Layer 2 of a small transformer language model trained on English Wikipedia (10 layers, counted from 0, width 128).
A neuron adds its activation times its output weights to the MLP's output. To switch it off is to set its activation to zero at one token and run the rest of the model.

Output weights of the MLP neurons that the questions are about. A number n stands for (n - 500) times 0.00077.
n14: 413 462 466 577 642 794 225 496 473 400 379 285 453 472 445 722 453 483 232 547 536 633 699 236 661 411 478 403 616 445 627 418 545 634 458 571 399 577 707 414 914 680 549 681 460 509 445 378 461 425 447 402 442 809 305 508 338 667 740 244 564 509 433 108 517 663 327 550 521 407 633 518 376 353 271 407 598 803 409 384 437 538 259 256 563 211 525 210 633 432 531 285 640 711 366 491 445 504 598 328 488 482 564 452 568 385 483 229 408 292 495 500 225 402 640 495 566 392 522 645 349 483 395 259 475 593 637 784
n23: 557 142 638 568 636 550 342 504 393 520 582 638 743 385 334 367 522 315 610 559 546 457 504 471 423 562 391 708 488 282 299 512 437 437 512 664 397 395 653 484 581 525 666 542 368 425 547 439 804 446 348 317 605 393 597 600 630 321 549 607 500 554 579 459 544 225 560 381 558 384 444 379 444 580 517 492 542 300 362 831 353 551 341 437 525 500 543 280 530 263 279 625 382 485 446 728 378 484 977 608 334 587 492 422 417 261 536 297 822 631 607 420 675 550 524 521 574 504 312 517 674 459 271 733 508 694 446 472
n59: 474 663 526 673 809 378 456 374 536 417 614 359 431 711 412 327 349 701 491 667 554 579 642 301 385 536 723 304 599 634 192 412 304 432 401 726 402 486 517 818 140 335 618 422 833 573 626 533 152 298 388 636 132 585 651 554 611 530 398 602 661 663 436 656 314 652 522 518 551 694 444 703 612 395 333 531 468 476 366 530 422 388 496 500 260 277 419 599 579 302 487 260 469 529 568 518 432 462 248 662 328 284 780 314 491 478 435 805 629 466 338 643 381 365 672 402 437 513 427 394 585 588 540 607 373 590 693 631
n78: 452 671 644 583 373 553 556 508 366 508 396 268 228 483 665 509 560 516 181 516 611 639 325 702 508 484 562 477 636 661 157 376 649 438 617 485 492 463 759 599 471 674 397 383 471 433 389 508 388 455 374 323 699 260 750 837 496 595 452 572 655 355 463 671 736 439 520 395 769 459 563 414 517 440 504 577 500 569 447 583 488 516 531 624 677 492 585 447 580 441 593 570 714 672 285 578 376 446 352 266 519 258 418 456 562 586 614 428 585 492 470 622 432 214 324 293 455 612 401 387 610 444 771 703 746 529 516 639
n111: 406 663 289 626 328 528 633 273 435 636 295 513 534 430 693 672 537 641 169 546 671 630 318 430 462 452 235 438 587 546 608 428 602 491 192 644 392 252 657 441 638 543 395 465 300 487 165 320 756 739 435 215 425 608 620 669 663 290 423 231 513 342 390 586 626 595 470 706 590 692 609 693 450 301 603 552 461 624 520 395 287 533 708 455 575 653 446 627 428 781 284 491 543 634 685 465 459 702 504 356 325 439 525 294 488 452 588 838 427 446 415 584 436 452 230 419 465 402 430 567 639 410 375 691 574 639 491 521
n125: 790 785 383 583 770 454 685 646 529 496 685 446 354 570 267 491 547 649 411 531 512 454 471 517 448 389 745 531 475 531 203 664 325 488 327 182 492 408 504 643 479 411 455 638 639 469 709 429 585 410 382 607 695 704 529 420 585 413 193 715 421 690 243 577 381 419 508 597 435 496 290 669 479 468 644 218 694 427 481 464 600 567 415 636 607 458 741 467 504 571 610 574 310 515 500 500 185 465 418 396 385 562 307 334 246 492 587 335 358 579 652 532 472 422 508 436 606 460 475 634 590 552 573 703 392 741 610 587
n141: 731 478 572 460 385 277 533 314 458 525 504 381 460 639 474 400 694 552 571 636 504 617 616 568 607 795 347 520 374 432 596 578 283 690 693 540 435 735 573 394 552 442 437 526 521 617 531 542 364 362 471 508 466 521 513 605 554 488 550 556 492 805 267 367 557 458 598 547 764 235 496 386 426 67 448 654 445 412 387 646 577 291 638 544 416 626 520 500 431 521 313 441 450 473 737 504 576 210 277 692 504 487 146 160 600 650 693 417 413 685 556 524 315 718 484 426 346 402 661 577 404 455 496 748 374 279 312 606
n195: 315 371 321 584 350 464 694 342 610 542 278 680 463 469 669 179 212 624 591 909 291 550 736 485 363 631 197 619 301 528 454 571 637 466 634 468 515 500 552 612 683 519 510 367 534 500 595 814 595 664 634 670 554 390 303 433 348 788 358 733 201 446 593 452 760 533 594 560 505 568 546 359 240 706 480 510 466 936 536 593 598 606 491 349 650 410 527 452 550 846 529 476 718 590 378 495 761 587 558 191 545 485 366 419 583 899 468 528 357 643 152 509 453 543 468 310 783 349 963 426 331 623 514 656 491 442 558 621
n210: 744 487 645 809 409 440 264 372 376 543 481 678 353 560 459 638 462 511 464 511 565 434 508 641 414 424 472 298 572 573 305 461 598 702 630 701 475 541 137 477 422 552 448 700 528 562 437 555 598 488 225 556 545 528 803 634 216 473 504 628 411 326 156 532 450 377 508 562 263 448 577 701 429 371 525 520 496 395 370 608 427 469 387 618 306 330 591 355 628 377 460 532 626 657 516 636 329 527 785 496 395 480 742 547 523 272 558 461 290 473 562 508 335 536 596 579 659 535 257 422 600 575 544 531 425 392 253 372
n213: 637 286 430 567 610 638 521 441 725 432 480 847 538 356 765 654 363 521 431 732 360 531 642 552 415 906 592 422 478 313 694 708 548 736 442 714 347 584 576 727 522 293 260 416 478 387 491 548 619 296 465 574 759 509 695 327 547 575 436 469 597 518 592 638 471 802 335 446 520 365 441 500 446 555 809 522 583 486 544 517 624 741 541 364 386 374 677 596 567 580 380 299 457 614 456 369 521 451 526 458 114 470 454 697 500 504 337 192 371 446 397 751 381 483 641 644 474 793 597 602 457 457 500 583 529 587 344 803
n238: 563 587 720 578 440 428 534 442 832 487 484 543 327 701 637 758 365 500 437 508 431 311 264 681 513 251 452 354 564 328 528 596 326 526 381 638 252 483 612 334 272 576 328 517 479 578 705 422 429 594 572 650 608 309 408 642 513 315 610 416 529 768 202 602 591 470 583 487 556 590 574 491 509 475 165 411 582 774 544 471 304 488 500 164 534 478 378 517 632 382 305 263 496 472 336 474 322 354 526 500 548 864 361 386 117 474 615 441 530 492 460 409 618 449 688 527 381 341 716 211 483 655 449 439 532 398 755 624
n240: 513 528 367 265 684 606 654 576 517 521 259 654 630 277 482 505 267 438 530 529 399 307 536 456 730 566 540 669 662 696 504 593 359 382 542 282 590 385 398 513 598 698 583 469 483 734 699 444 329 283 426 378 733 435 393 371 252 391 513 321 475 509 685 392 387 621 318 415 680 635 244 80 441 593 451 591 338 303 500 332 416 350 329 521 391 631 434 286 491 420 448 426 659 443 522 596 393 702 487 479 626 504 604 788 488 574 604 590 307 604 841 576 620 339 533 437 561 364 412 625 609 743 586 886 500 431 686 243
n278: 351 565 640 579 651 508 585 713 530 597 471 426 458 237 478 455 723 252 500 384 539 745 447 666 525 587 623 484 461 550 504 462 368 247 479 320 482 359 593 513 345 835 644 694 578 683 149 397 525 548 271 400 772 651 544 648 641 408 372 371 588 535 264 491 667 547 609 741 638 622 671 665 621 555 603 164 548 668 484 558 205 454 593 726 378 563 471 509 563 500 491 347 304 549 622 513 664 697 535 517 233 552 625 265 463 487 309 641 214 674 643 604 517 743 781 428 328 432 373 358 305 487 633 603 569 349 539 517
n283: 581 610 528 592 461 431 605 608 484 589 508 742 444 434 219 332 266 602 414 358 825 742 622 479 585 745 525 516 409 837 571 214 387 592 749 586 936 580 488 488 602 561 662 420 562 781 689 401 419 405 652 517 404 533 487 519 358 580 520 509 532 325 425 430 452 598 524 343 690 641 508 554 423 388 415 167 629 648 416 592 513 500 651 746 479 624 637 401 530 559 435 529 602 350 588 363 296 402 500 311 430 492 278 423 433 224 548 727 606 274 496 584 285 636 555 453 475 516 412 504 570 593 320 614 547 385 665 432
n284: 600 509 601 551 477 470 664 551 621 674 519 418 625 426 626 639 751 496 588 624 447 500 616 508 596 565 554 662 647 484 399 512 380 254 648 577 546 459 963 583 633 508 794 488 370 516 420 511 488 431 358 623 500 548 512 496 600 649 524 688 378 434 677 480 418 371 729 441 443 325 602 533 492 654 546 892 160 521 617 770 194 391 542 527 639 664 565 679 445 304 520 586 460 739 553 508 369 550 394 599 553 569 504 528 546 221 356 368 308 422 567 520 640 500 671 429 286 552 570 700 569 412 805 581 615 597 682 543
n312: 326 569 604 387 599 417 536 414 544 657 386 569 784 689 300 282 542 669 731 273 659 612 414 419 512 666 381 316 727 225 604 516 525 707 566 531 333 635 716 492 508 568 317 368 468 461 680 670 342 464 299 626 476 596 537 362 301 745 444 749 484 435 480 480 512 544 543 674 439 492 718 346 483 512 409 584 301 614 714 710 525 488 598 420 297 442 584 549 692 591 304 663 428 470 463 496 393 565 508 469 440 589 419 544 431 556 349 786 472 427 846 453 429 330 515 396 264 437 467 620 375 417 500 308 492 725 657 422

Each question names a token from some text and the token that comes next. It shows the activations a of the neurons there, in the order above. A number n stands for (n - 500) times 0.027.

Then comes g, the gradient of the next token's log-probability with respect to the MLP's output, scaled to length 1. A neuron's effect is roughly proportional to its activation times (output weights . g). A number n stands for (n - 500) times 0.00078.

"o", then "og"
a: 507 500 500 531 510 484 299 513 492 495 507 617 501 501 490 500
g: 552 439 346 383 584 517 653 603 456 213 458 498 349 520 550 450 618 556 486 459 393 606 432 498 375 596 741 593 442 505 536 562 617 504 685 515 468 424 642 269 569 461 527 533 485 541 523 495 669 373 530 506 603 461 536 775 557 747 598 627 607 362 415 767 407 606 287 567 634 396 446 495 595 349 431 197 634 308 501 435 303 501 457 548 438 501 642 476 559 507 710 512 519 712 540 485 457 571 664 517 582 572 503 352 372 709 502 504 496 623 555 612 537 461 506 546 437 566 681 559 456 374 483 744 628 737 593 428
Switching off which neuron hurts the next token most? n78

"produc", then "ed "
a: 497 328 502 498 591 502 491 500 500 501 488 497 478 501 505 514
g: 353 431 520 466 423 503 577 518 561 757 312 493 379 530 569 442 450 516 145 488 493 240 699 541 591 288 308 376 318 451 407 441 580 437 432 582 435 332 531 563 460 604 525 570 358 540 597 411 850 239 411 605 639 626 547 539 496 539 552 558 517 464 378 545 340 597 645 443 538 619 576 491 400 583 377 553 461 416 650 529 513 556 578 344 584 367 564 587 485 525 521 501 467 485 369 564 468 524 777 524 349 408 461 368 423 515 495 454 503 529 321 366 545 349 684 279 380 454 340 510 528 463 508 731 535 591 286 491
Which neuron, switched off, raises the next token's probability most? n23

"ri", then "as "
a: 501 499 497 497 503 477 499 499 500 506 501 498 510 502 501 558
g: 330 553 486 561 483 453 485 519 529 684 516 465 476 613 435 421 554 713 455 563 573 581 437 359 292 681 468 503 623 280 530 614 422 730 586 603 465 485 528 390 647 347 230 428 515 453 543 540 510 441 519 289 612 451 751 484 502 534 603 686 557 608 473 336 629 490 413 439 701 515 633 505 501 355 481 312 449 445 371 607 575 380 515 415 556 403 250 609 219 524 579 305 432 744 448 628 394 585 566 428 656 348 466 810 527 405 451 544 459 375 608 562 510 308 612 359 370 437 671 466 570 450 436 528 542 436 437 443
Switching off which neuron hurts the next token most? n312

"e", then ")"
a: 503 527 503 502 501 497 418 503 495 502 506 501 495 504 507 610
g: 375 579 314 466 424 632 634 618 284 305 478 560 585 412 599 757 457 582 486 652 350 463 332 451 535 588 701 500 371 604 418 450 667 767 429 487 580 521 461 485 460 518 663 622 840 385 573 406 567 363 660 693 685 444 602 588 622 560 718 413 438 576 500 510 564 503 376 523 503 183 543 473 320 473 535 421 464 496 342 418 533 596 499 417 492 420 509 403 476 396 474 535 674 417 321 487 509 607 691 537 468 525 499 424 181 534 489 511 492 369 743 490 581 376 531 336 553 497 616 412 407 581 536 562 516 461 403 507
Switching off which neuron hurts the next token most? n141

"H", then "ow"
a: 504 500 499 505 500 503 490 502 494 496 502 504 420 501 503 503
g: 586 477 497 565 618 640 352 506 450 389 445 414 608 637 485 407 430 701 607 563 740 411 369 575 268 510 662 653 608 606 241 496 465 728 490 599 653 500 587 576 400 450 544 530 498 560 404 592 364 392 548 398 517 633 416 692 446 427 342 595 554 445 694 484 582 253 813 345 627 601 511 326 315 496 486 768 430 243 728 449 502 463 520 567 555 541 617 570 470 515 614 346 501 595 457 448 364 289 559 493 403 549 530 423 473 725 491 497 454 565 457 688 365 465 638 606 501 473 631 616 469 496 479 514 459 564 557 606
Switching off which neuron hurts the next token most? n278

"m", then "y"
a: 501 500 500 463 495 515 498 505 501 497 502 502 493 499 437 494
g: 452 517 397 439 479 525 343 516 606 441 521 695 560 470 399 745 466 548 583 593 553 536 449 261 586 492 302 540 651 621 616 490 435 666 592 540 337 415 665 583 472 539 583 355 619 281 593 425 278 458 404 677 298 539 550 525 482 604 402 590 459 493 446 583 556 459 347 552 292 426 557 398 254 610 573 584 671 482 467 463 601 451 557 452 415 493 692 620 523 560 385 540 377 320 320 272 542 621 579 709 415 525 623 592 532 545 828 319 504 507 606 445 574 489 360 453 485 543 520 561 633 660 419 759 472 583 702 430
Which two neurons, each switched off alone, lower its probability most, in order? n78, n278

"197", then "1 "
a: 503 490 500 494 549 503 501 502 501 977 499 502 496 466 482 500
g: 599 281 547 389 488 596 582 476 667 488 445 454 479 343 381 571 559 500 396 586 379 503 545 539 394 303 630 572 389 321 710 331 654 465 504 545 470 460 592 590 822 498 342 409 570 808 729 600 427 454 561 455 368 602 551 507 549 319 478 239 535 446 516 493 485 528 515 421 742 592 651 432 552 560 417 396 285 353 589 444 409 626 583 595 419 466 501 254 447 322 369 471 513 642 423 475 715 450 499 562 639 470 415 550 786 627 515 452 551 602 604 401 524 474 485 482 368 639 363 635 493 612 331 465 606 425 484 591
Switching off which neuron hurts the next token most? n213

"| ", then "5 "
a: 495 503 494 491 495 430 500 499 498 503 506 505 502 500 501 499
g: 571 380 282 469 669 530 371 526 537 559 446 485 357 510 272 548 642 310 335 638 307 393 476 511 472 519 463 215 698 514 714 360 610 606 307 773 463 538 662 486 503 416 467 500 535 528 494 558 509 582 657 588 498 515 315 451 454 308 453 494 586 389 670 533 403 541 480 661 385 477 455 428 289 444 533 496 532 489 591 250 491 515 509 775 345 616 412 531 422 323 446 331 458 350 439 533 635 340 461 410 513 421 681 585 391 518 494 503 504 605 324 520 464 776 660 609 554 681 504 550 456 432 563 580 441 451 588 656
Switching off which neuron hurts the next token most? n125

"also ", then "was "
a: 616 360 501 494 500 467 508 499 575 502 502 497 505 500 511 508
g: 381 600 422 604 456 587 421 350 461 371 546 470 356 362 470 392 446 536 403 510 260 520 463 468 470 575 535 608 277 632 820 652 354 396 653 640 454 609 710 461 435 702 552 496 610 523 599 486 637 662 609 631 547 475 569 308 536 352 616 550 556 485 401 388 478 597 466 401 623 407 664 643 668 441 494 201 413 522 493 518 515 598 561 358 567 427 476 386 496 466 487 566 401 648 405 465 583 202 321 324 513 572 526 647 549 566 248 292 578 581 568 564 498 472 683 310 434 465 462 457 554 575 429 335 538 469 551 710
Which neuron, switched off, raises the next token's probability most? n210

"n", then "son "
a: 511 500 486 500 499 497 497 502 498 495 504 491 498 499 325 525
g: 554 413 722 223 647 492 559 528 599 703 565 570 380 525 515 350 538 597 553 408 756 454 656 440 539 335 312 351 516 549 647 562 598 453 641 635 532 649 296 374 417 484 488 506 565 474 453 601 790 702 733 454 238 562 491 396 648 452 577 528 462 513 412 463 375 521 508 571 363 644 447 470 576 615 412 474 461 383 607 546 689 537 414 459 480 459 375 431 437 446 380 365 683 507 506 497 810 306 663 434 448 396 709 598 681 582 430 583 563 594 365 523 658 523 380 583 508 437 583 612 587 472 425 489 583 521 407 385
Switching off which neuron hurts the next token most? n284

"ement ", then "of "
a: 486 539 507 501 502 507 508 496 714 500 497 489 483 500 505 503
g: 747 590 485 384 587 475 694 578 520 650 449 571 476 405 405 624 637 657 548 424 739 574 504 542 142 391 417 482 367 565 725 471 481 322 594 506 454 502 380 371 603 406 431 509 415 556 447 390 582 549 423 563 529 770 411 577 571 348 472 480 639 499 565 536 538 678 504 523 442 421 599 428 472 623 562 357 682 455 370 578 426 606 506 429 478 455 384 404 592 474 561 507 499 326 618 592 384 438 658 314 631 572 540 531 324 511 652 474 606 386 651 528 477 365 638 563 625 545 455 785 443 498 437 576 416 193 236 651
Switching off which neuron hurts the next token most? n210

"ar", then "ted "
a: 504 499 501 654 501 500 499 506 495 501 496 502 499 484 501 443
g: 490 461 614 496 648 581 428 342 408 534 699 379 745 650 355 583 654 466 505 479 332 764 521 406 695 462 386 290 416 450 681 424 580 431 356 551 380 514 521 702 255 571 573 479 673 474 517 532 776 667 168 335 363 409 335 497 515 421 437 491 409 485 671 397 486 457 506 627 429 519 336 650 617 524 449 460 653 502 489 394 502 435 606 418 363 538 442 716 502 484 493 477 497 585 557 555 569 357 647 425 544 616 450 505 613 485 560 566 561 495 560 309 468 446 433 490 330 596 399 350 536 621 459 375 439 222 413 488
Which neuron, switched off, raises the next token's probability most? n78

"x", then "ity "
a: 500 498 509 507 493 500 500 495 493 424 541 497 501 498 509 511
g: 228 723 438 512 483 487 400 605 508 476 461 463 447 594 378 478 491 529 527 365 504 630 558 628 471 639 248 381 443 567 774 515 449 566 391 507 343 537 593 263 567 449 396 602 339 645 583 526 309 500 467 346 531 428 325 559 457 406 601 594 486 488 545 423 479 483 454 501 446 413 631 504 677 567 486 163 365 532 247 413 446 629 435 573 594 593 458 502 687 521 662 549 437 539 451 592 325 511 613 390 454 365 480 657 304 546 474 493 579 566 404 546 651 279 255 537 490 484 428 480 502 612 413 244 447 726 396 297
Switching off which neuron hurts the next token most? n213

"The ", then "C"
a: 564 484 496 498 716 499 503 481 502 497 501 499 502 500 501 506
g: 280 492 421 571 675 523 649 457 387 617 588 589 418 449 502 699 487 780 701 505 249 659 491 569 517 697 511 410 651 507 741 691 659 364 579 420 584 676 753 458 328 387 397 383 431 619 578 406 595 455 614 403 317 512 393 570 339 480 371 548 369 528 533 453 426 479 551 553 556 519 623 422 550 531 277 452 482 436 658 559 751 516 452 422 318 666 520 543 609 412 528 468 416 249 490 591 491 594 461 620 286 527 472 454 590 404 510 612 490 470 306 508 539 315 326 552 342 517 531 426 508 593 592 530 567 442 363 433
Which neuron, switched off, raises the next token's probability most? n14

"ub", then "a "
a: 496 499 503 497 494 499 493 462 502 493 487 508 497 506 656 502
g: 643 410 328 501 406 567 343 566 450 624 556 461 419 516 569 554 464 492 399 504 472 406 496 498 392 480 486 468 750 682 300 423 317 528 465 575 519 627 426 849 519 427 507 470 623 536 454 509 388 619 349 535 522 496 328 481 330 221 687 585 376 457 527 601 419 776 442 452 462 547 428 477 576 546 484 400 555 538 370 288 520 566 429 458 522 555 649 715 419 418 635 341 581 455 620 319 542 540 509 488 569 648 453 543 664 462 778 391 355 365 666 700 651 331 398 575 472 361 519 426 636 475 552 774 624 365 457 517
Switching off which neuron hurts the next token most? n195

"ollow", then "ay "
a: 533 500 497 498 500 517 491 493 499 509 496 499 499 517 537 481
g: 268 407 616 583 420 524 773 580 520 529 399 460 321 373 284 655 493 562 610 621 369 610 558 491 567 611 392 740 529 433 541 360 412 374 562 624 435 398 528 503 519 412 325 426 640 453 395 472 688 266 259 529 588 591 532 413 548 463 509 376 261 403 675 512 600 447 499 522 482 452 527 449 795 566 528 478 382 402 580 466 512 515 401 260 591 459 519 382 654 509 438 608 417 652 553 350 583 376 601 314 452 460 430 462 744 597 473 538 627 479 598 430 637 506 312 671 489 561 355 491 692 570 400 631 534 614 479 693
Switching off which neuron hurts the next token most? n284

"of ", then "the "
a: 488 506 501 497 495 532 500 497 499 498 499 501 502 520 504 499
g: 584 491 770 301 670 353 717 392 442 250 353 497 465 421 402 556 632 567 498 397 458 441 499 309 595 380 596 475 345 714 635 499 470 444 438 262 589 539 705 668 472 489 634 480 518 435 434 466 780 337 581 504 452 393 495 475 632 490 560 470 522 409 552 518 330 573 653 576 348 720 677 644 425 413 470 409 666 356 475 452 618 576 466 423 347 595 405 562 585 483 487 559 642 391 485 558 442 309 526 339 509 575 338 481 202 378 421 612 248 459 379 419 432 395 375 440 560 484 490 479 583 518 436 403 609 454 391 571
Switching off which neuron hurts the next token most? n125

"–", then "8"
a: 501 493 496 502 501 501 501 457 497 495 504 486 518 443 482 498
g: 709 523 825 619 464 522 755 534 613 630 551 356 437 578 618 338 658 438 637 563 407 626 619 515 612 625 513 521 874 629 666 460 504 536 401 599 399 558 567 475 432 547 340 574 528 475 447 510 742 328 418 635 479 441 516 482 409 404 548 511 720 526 385 457 579 338 653 457 553 525 76 449 378 449 465 429 498 727 529 457 612 506 511 587 533 592 522 375 544 463 466 503 403 511 472 252 463 472 431 587 600 616 342 487 534 475 694 475 512 515 517 512 533 594 645 608 514 624 429 499 438 610 566 572 543 420 560 765
Which neuron, switched off, raises the next token's probability most? n283

"oc", then "k "
a: 510 498 485 520 498 500 503 499 495 508 500 500 504 610 503 500
g: 506 351 345 517 614 639 411 456 604 623 584 355 682 652 560 319 467 456 581 618 705 474 462 660 460 398 458 720 868 340 508 604 363 410 578 509 619 497 626 738 416 470 434 418 403 542 398 539 407 510 633 707 375 618 338 211 406 644 544 516 435 565 520 538 500 393 521 493 566 615 398 670 490 446 574 546 430 361 419 639 452 493 461 503 645 487 564 535 648 469 502 458 468 667 371 549 212 542 326 264 652 556 442 421 529 585 685 444 498 577 427 526 588 458 525 469 491 645 516 363 516 723 507 542 499 667 439 695
Which neuron, switched off, raises the next token's probability most? n283

"l", then "at"
a: 500 504 489 496 502 505 500 500 498 492 505 496 286 504 505 500
g: 753 456 358 511 518 498 495 639 471 603 496 565 621 557 373 589 458 559 505 612 368 538 331 503 445 290 350 549 510 447 517 444 593 464 497 500 293 476 628 716 588 430 414 621 485 440 586 642 360 378 702 716 326 601 379 386 284 627 712 630 599 650 338 449 551 595 836 486 349 484 448 549 386 581 563 444 472 664 456 413 641 560 404 712 482 521 446 476 569 395 481 588 370 399 578 367 541 716 566 349 580 486 636 383 714 568 394 449 546 322 570 572 500 591 421 773 439 377 498 578 597 662 429 629 529 485 400 477
Switching off which neuron hurts the next token most? n278

":", then "0"
a: 500 498 496 500 507 491 500 501 500 504 781 492 500 497 509 505
g: 719 523 397 514 580 469 500 546 391 388 478 621 534 462 492 403 426 271 284 514 535 410 507 511 456 488 533 460 604 418 553 660 419 627 348 613 546 302 471 791 702 446 393 492 481 522 554 646 397 450 647 375 642 386 690 736 287 521 612 487 446 455 547 480 774 681 589 277 563 464 519 420 583 589 323 349 568 487 463 469 428 600 558 559 359 445 644 563 281 486 547 465 583 356 526 573 663 539 426 355 548 645 444 396 401 518 723 601 566 352 437 563 518 413 637 574 594 508 631 547 493 478 649 814 433 574 676 340
Switching off which neuron hurts the next token most? n238

"| ", then "Y"
a: 498 503 500 499 493 327 496 500 501 502 503 497 513 500 495 502
g: 253 535 387 306 567 455 553 292 409 175 454 484 404 475 636 578 567 498 742 623 529 498 325 416 432 324 346 598 482 370 569 410 512 548 488 470 604 418 641 535 517 581 599 487 544 396 596 460 475 562 529 294 399 597 696 605 409 650 524 482 454 541 536 632 593 536 345 572 483 394 566 817 498 462 419 363 545 559 434 686 678 393 540 370 479 529 494 489 480 488 353 422 554 498 715 558 302 631 462 277 556 469 508 402 582 540 425 484 748 430 295 390 525 480 276 312 609 465 377 489 473 640 548 436 375 593 691 329
Switching off which neuron hurts the next token most? n125

"===", then "\""
a: 491 499 498 499 491 505 501 496 504 501 582 251 495 502 500 500
g: 405 448 431 352 606 572 72 419 317 226 496 419 576 520 441 570 582 530 416 400 510 477 425 494 407 414 606 505 489 345 494 662 391 546 482 543 579 540 508 410 698 507 431 523 638 620 416 532 670 718 669 463 482 565 499 300 415 567 544 629 571 368 399 490 472 374 555 551 567 555 524 717 443 468 563 654 610 449 359 359 530 572 597 506 524 403 420 513 359 324 522 651 469 832 229 397 651 649 576 548 519 506 674 461 427 417 313 395 529 513 492 493 506 430 538 293 606 325 521 512 402 227 432 576 487 401 615 593
Switching off which neuron hurts the next token most? n240

"s ", then "November "
a: 500 500 495 500 482 501 493 501 550 499 500 493 505 498 501 500
g: 644 592 481 458 409 536 545 500 529 580 558 488 588 583 457 319 558 400 348 365 393 483 681 484 577 445 403 257 363 202 654 614 403 477 449 429 567 436 561 558 352 443 274 498 514 636 526 383 379 585 604 380 260 356 612 388 596 455 422 581 443 714 627 438 576 442 612 538 483 608 661 442 577 577 599 381 675 345 637 474 311 474 411 631 535 613 592 411 507 471 378 645 575 554 449 560 482 506 537 439 620 445 424 434 496 375 515 456 497 563 734 404 722 603 203 546 510 248 511 395 409 477 444 539 463 174 326 354
Which neuron, switched off, raises the next token's probability most? n210

"b", then "ia "
a: 503 502 493 506 492 509 500 498 491 502 500 499 478 501 309 494
g: 460 479 224 409 308 517 696 407 553 620 497 226 628 640 293 606 561 509 661 617 504 475 410 491 433 587 438 134 386 592 456 387 537 584 483 655 586 592 423 610 638 432 577 742 449 421 300 502 429 556 643 376 683 524 238 647 472 475 510 446 652 387 475 565 390 359 573 518 533 533 652 510 389 550 494 543 600 644 609 685 290 462 418 585 528 544 619 610 595 513 315 488 406 519 429 368 635 481 401 638 480 387 327 498 391 500 385 453 616 608 340 382 623 522 432 592 426 529 604 658 415 536 463 529 413 616 561 340
Which neuron, switched off, raises the next token's probability most? n284

"on ", then "j"
a: 511 497 497 491 501 497 504 499 497 500 502 500 480 475 500 494
g: 404 429 574 621 515 533 276 400 571 531 499 570 646 472 375 588 566 334 517 525 438 647 418 482 453 467 598 311 577 468 836 526 354 441 621 350 560 468 699 608 483 709 455 344 304 355 653 449 512 748 494 535 614 472 797 437 481 522 442 575 653 372 407 478 348 519 578 500 152 703 458 628 651 549 460 377 484 481 424 568 537 503 500 493 308 489 510 400 374 519 410 572 623 512 754 587 461 350 641 535 501 452 510 489 675 592 544 420 599 499 484 441 361 509 538 401 411 480 542 568 485 499 543 851 598 351 537 621
Which neuron, switched off, raises the next token's probability most? n278

"pre", then "dec"
a: 514 473 481 505 498 499 504 502 497 500 505 504 506 500 504 479
g: 381 336 506 674 645 365 454 407 569 470 483 606 382 431 364 413 387 563 463 494 426 453 479 475 654 462 356 538 514 605 726 789 387 512 563 360 543 456 432 404 547 493 418 507 498 508 575 623 285 530 337 473 577 353 443 407 388 523 424 494 519 613 365 589 759 559 500 599 544 619 598 319 565 630 623 402 387 574 410 269 331 498 387 536 469 444 591 170 433 468 506 581 640 498 395 330 478 451 601 355 656 457 403 603 462 650 471 512 484 524 419 521 508 624 436 594 296 726 313 482 730 292 572 238 646 416 509 632
Switching off which neuron hurts the next token most? n59

"ard ", then "Univers"
a: 505 495 494 496 505 508 503 503 500 503 500 494 486 496 498 463
g: 385 400 516 400 481 369 384 614 463 710 455 409 490 407 412 376 594 632 403 487 526 541 402 472 754 534 515 627 538 314 514 590 460 570 577 564 378 559 402 489 389 606 312 639 449 517 538 581 651 446 560 550 368 704 225 485 422 371 544 530 499 462 647 450 515 819 414 544 352 398 522 519 676 529 509 473 624 502 414 282 400 462 557 731 510 667 594 684 550 418 494 679 659 160 466 558 509 562 334 543 824 607 525 459 670 599 535 493 458 430 581 345 452 284 463 501 638 606 642 573 385 588 559 577 470 592 432 491
Which neuron, switched off, raises the next token's probability most? n312

"m", then "e "
a: 501 496 500 504 495 505 493 501 500 499 500 499 499 498 498 499
g: 588 468 475 485 637 433 174 467 491 849 406 369 468 502 462 400 477 525 621 408 640 436 685 548 479 648 338 220 469 687 539 444 438 234 492 407 891 560 511 526 510 674 378 414 473 454 489 558 462 597 492 533 530 354 521 485 553 579 399 459 585 618 492 648 342 467 495 554 671 597 647 477 499 472 540 440 546 518 423 513 382 299 517 664 427 682 428 200 387 650 574 453 614 694 545 392 622 321 377 520 647 592 364 455 446 576 506 552 466 510 375 535 535 562 587 624 415 421 665 519 429 604 604 506 513 608 383 471
Which neuron, switched off, raises the next token's probability most? n141

"em", then "al"
a: 497 609 456 503 494 488 497 496 500 503 536 495 478 487 511 548
g: 443 372 578 604 637 593 471 540 604 489 457 427 681 474 505 544 625 507 410 471 280 602 623 507 586 638 488 748 371 580 433 496 491 563 471 485 738 522 699 487 339 544 115 611 620 526 434 374 530 820 494 364 591 580 503 407 436 350 485 660 466 356 794 538 530 280 667 521 462 512 474 285 464 572 487 406 526 500 447 667 339 416 501 532 393 432 530 460 520 441 513 332 397 444 544 321 573 572 497 620 438 415 596 318 493 529 620 340 519 385 394 663 566 509 265 474 549 597 413 355 676 474 658 368 378 447 592 511
Switching off which neuron hurts the next token most? n23

"| ", then "2"
a: 499 506 496 493 495 447 502 499 494 502 503 503 499 497 499 498
g: 596 548 644 558 357 536 382 460 474 536 613 472 569 596 350 563 369 588 545 137 367 614 508 500 576 587 762 367 555 396 462 393 582 874 505 467 516 491 569 615 293 487 634 381 405 573 271 483 535 577 539 589 359 432 487 514 440 675 543 698 477 630 384 583 483 541 658 458 472 563 547 607 402 286 670 524 653 538 404 452 307 497 550 475 371 475 434 459 459 560 612 556 311 543 607 448 287 588 516 621 315 381 465 409 504 541 354 536 323 409 662 541 400 441 501 346 508 675 630 547 538 650 421 683 430 446 306 368
Which neuron, switched off, raises the next token's probability most? n125

"G", then "inn"
a: 507 502 491 504 501 647 499 506 497 498 501 503 431 489 505 421
g: 453 638 377 476 490 413 545 585 587 624 441 590 326 507 647 591 569 476 592 450 386 273 425 446 244 267 482 522 554 366 747 626 516 420 563 467 587 585 457 481 619 632 575 511 406 531 477 608 369 427 586 464 651 580 743 501 459 428 461 568 593 373 420 516 800 587 471 603 367 456 430 575 677 446 440 364 311 361 390 444 499 600 442 494 488 449 333 320 636 515 357 406 462 454 458 556 455 617 516 383 729 287 527 667 604 487 506 581 654 633 610 631 411 519 272 548 452 576 587 373 811 700 316 464 590 561 617 503
Which neuron, switched off, raises the next token's probability most? n125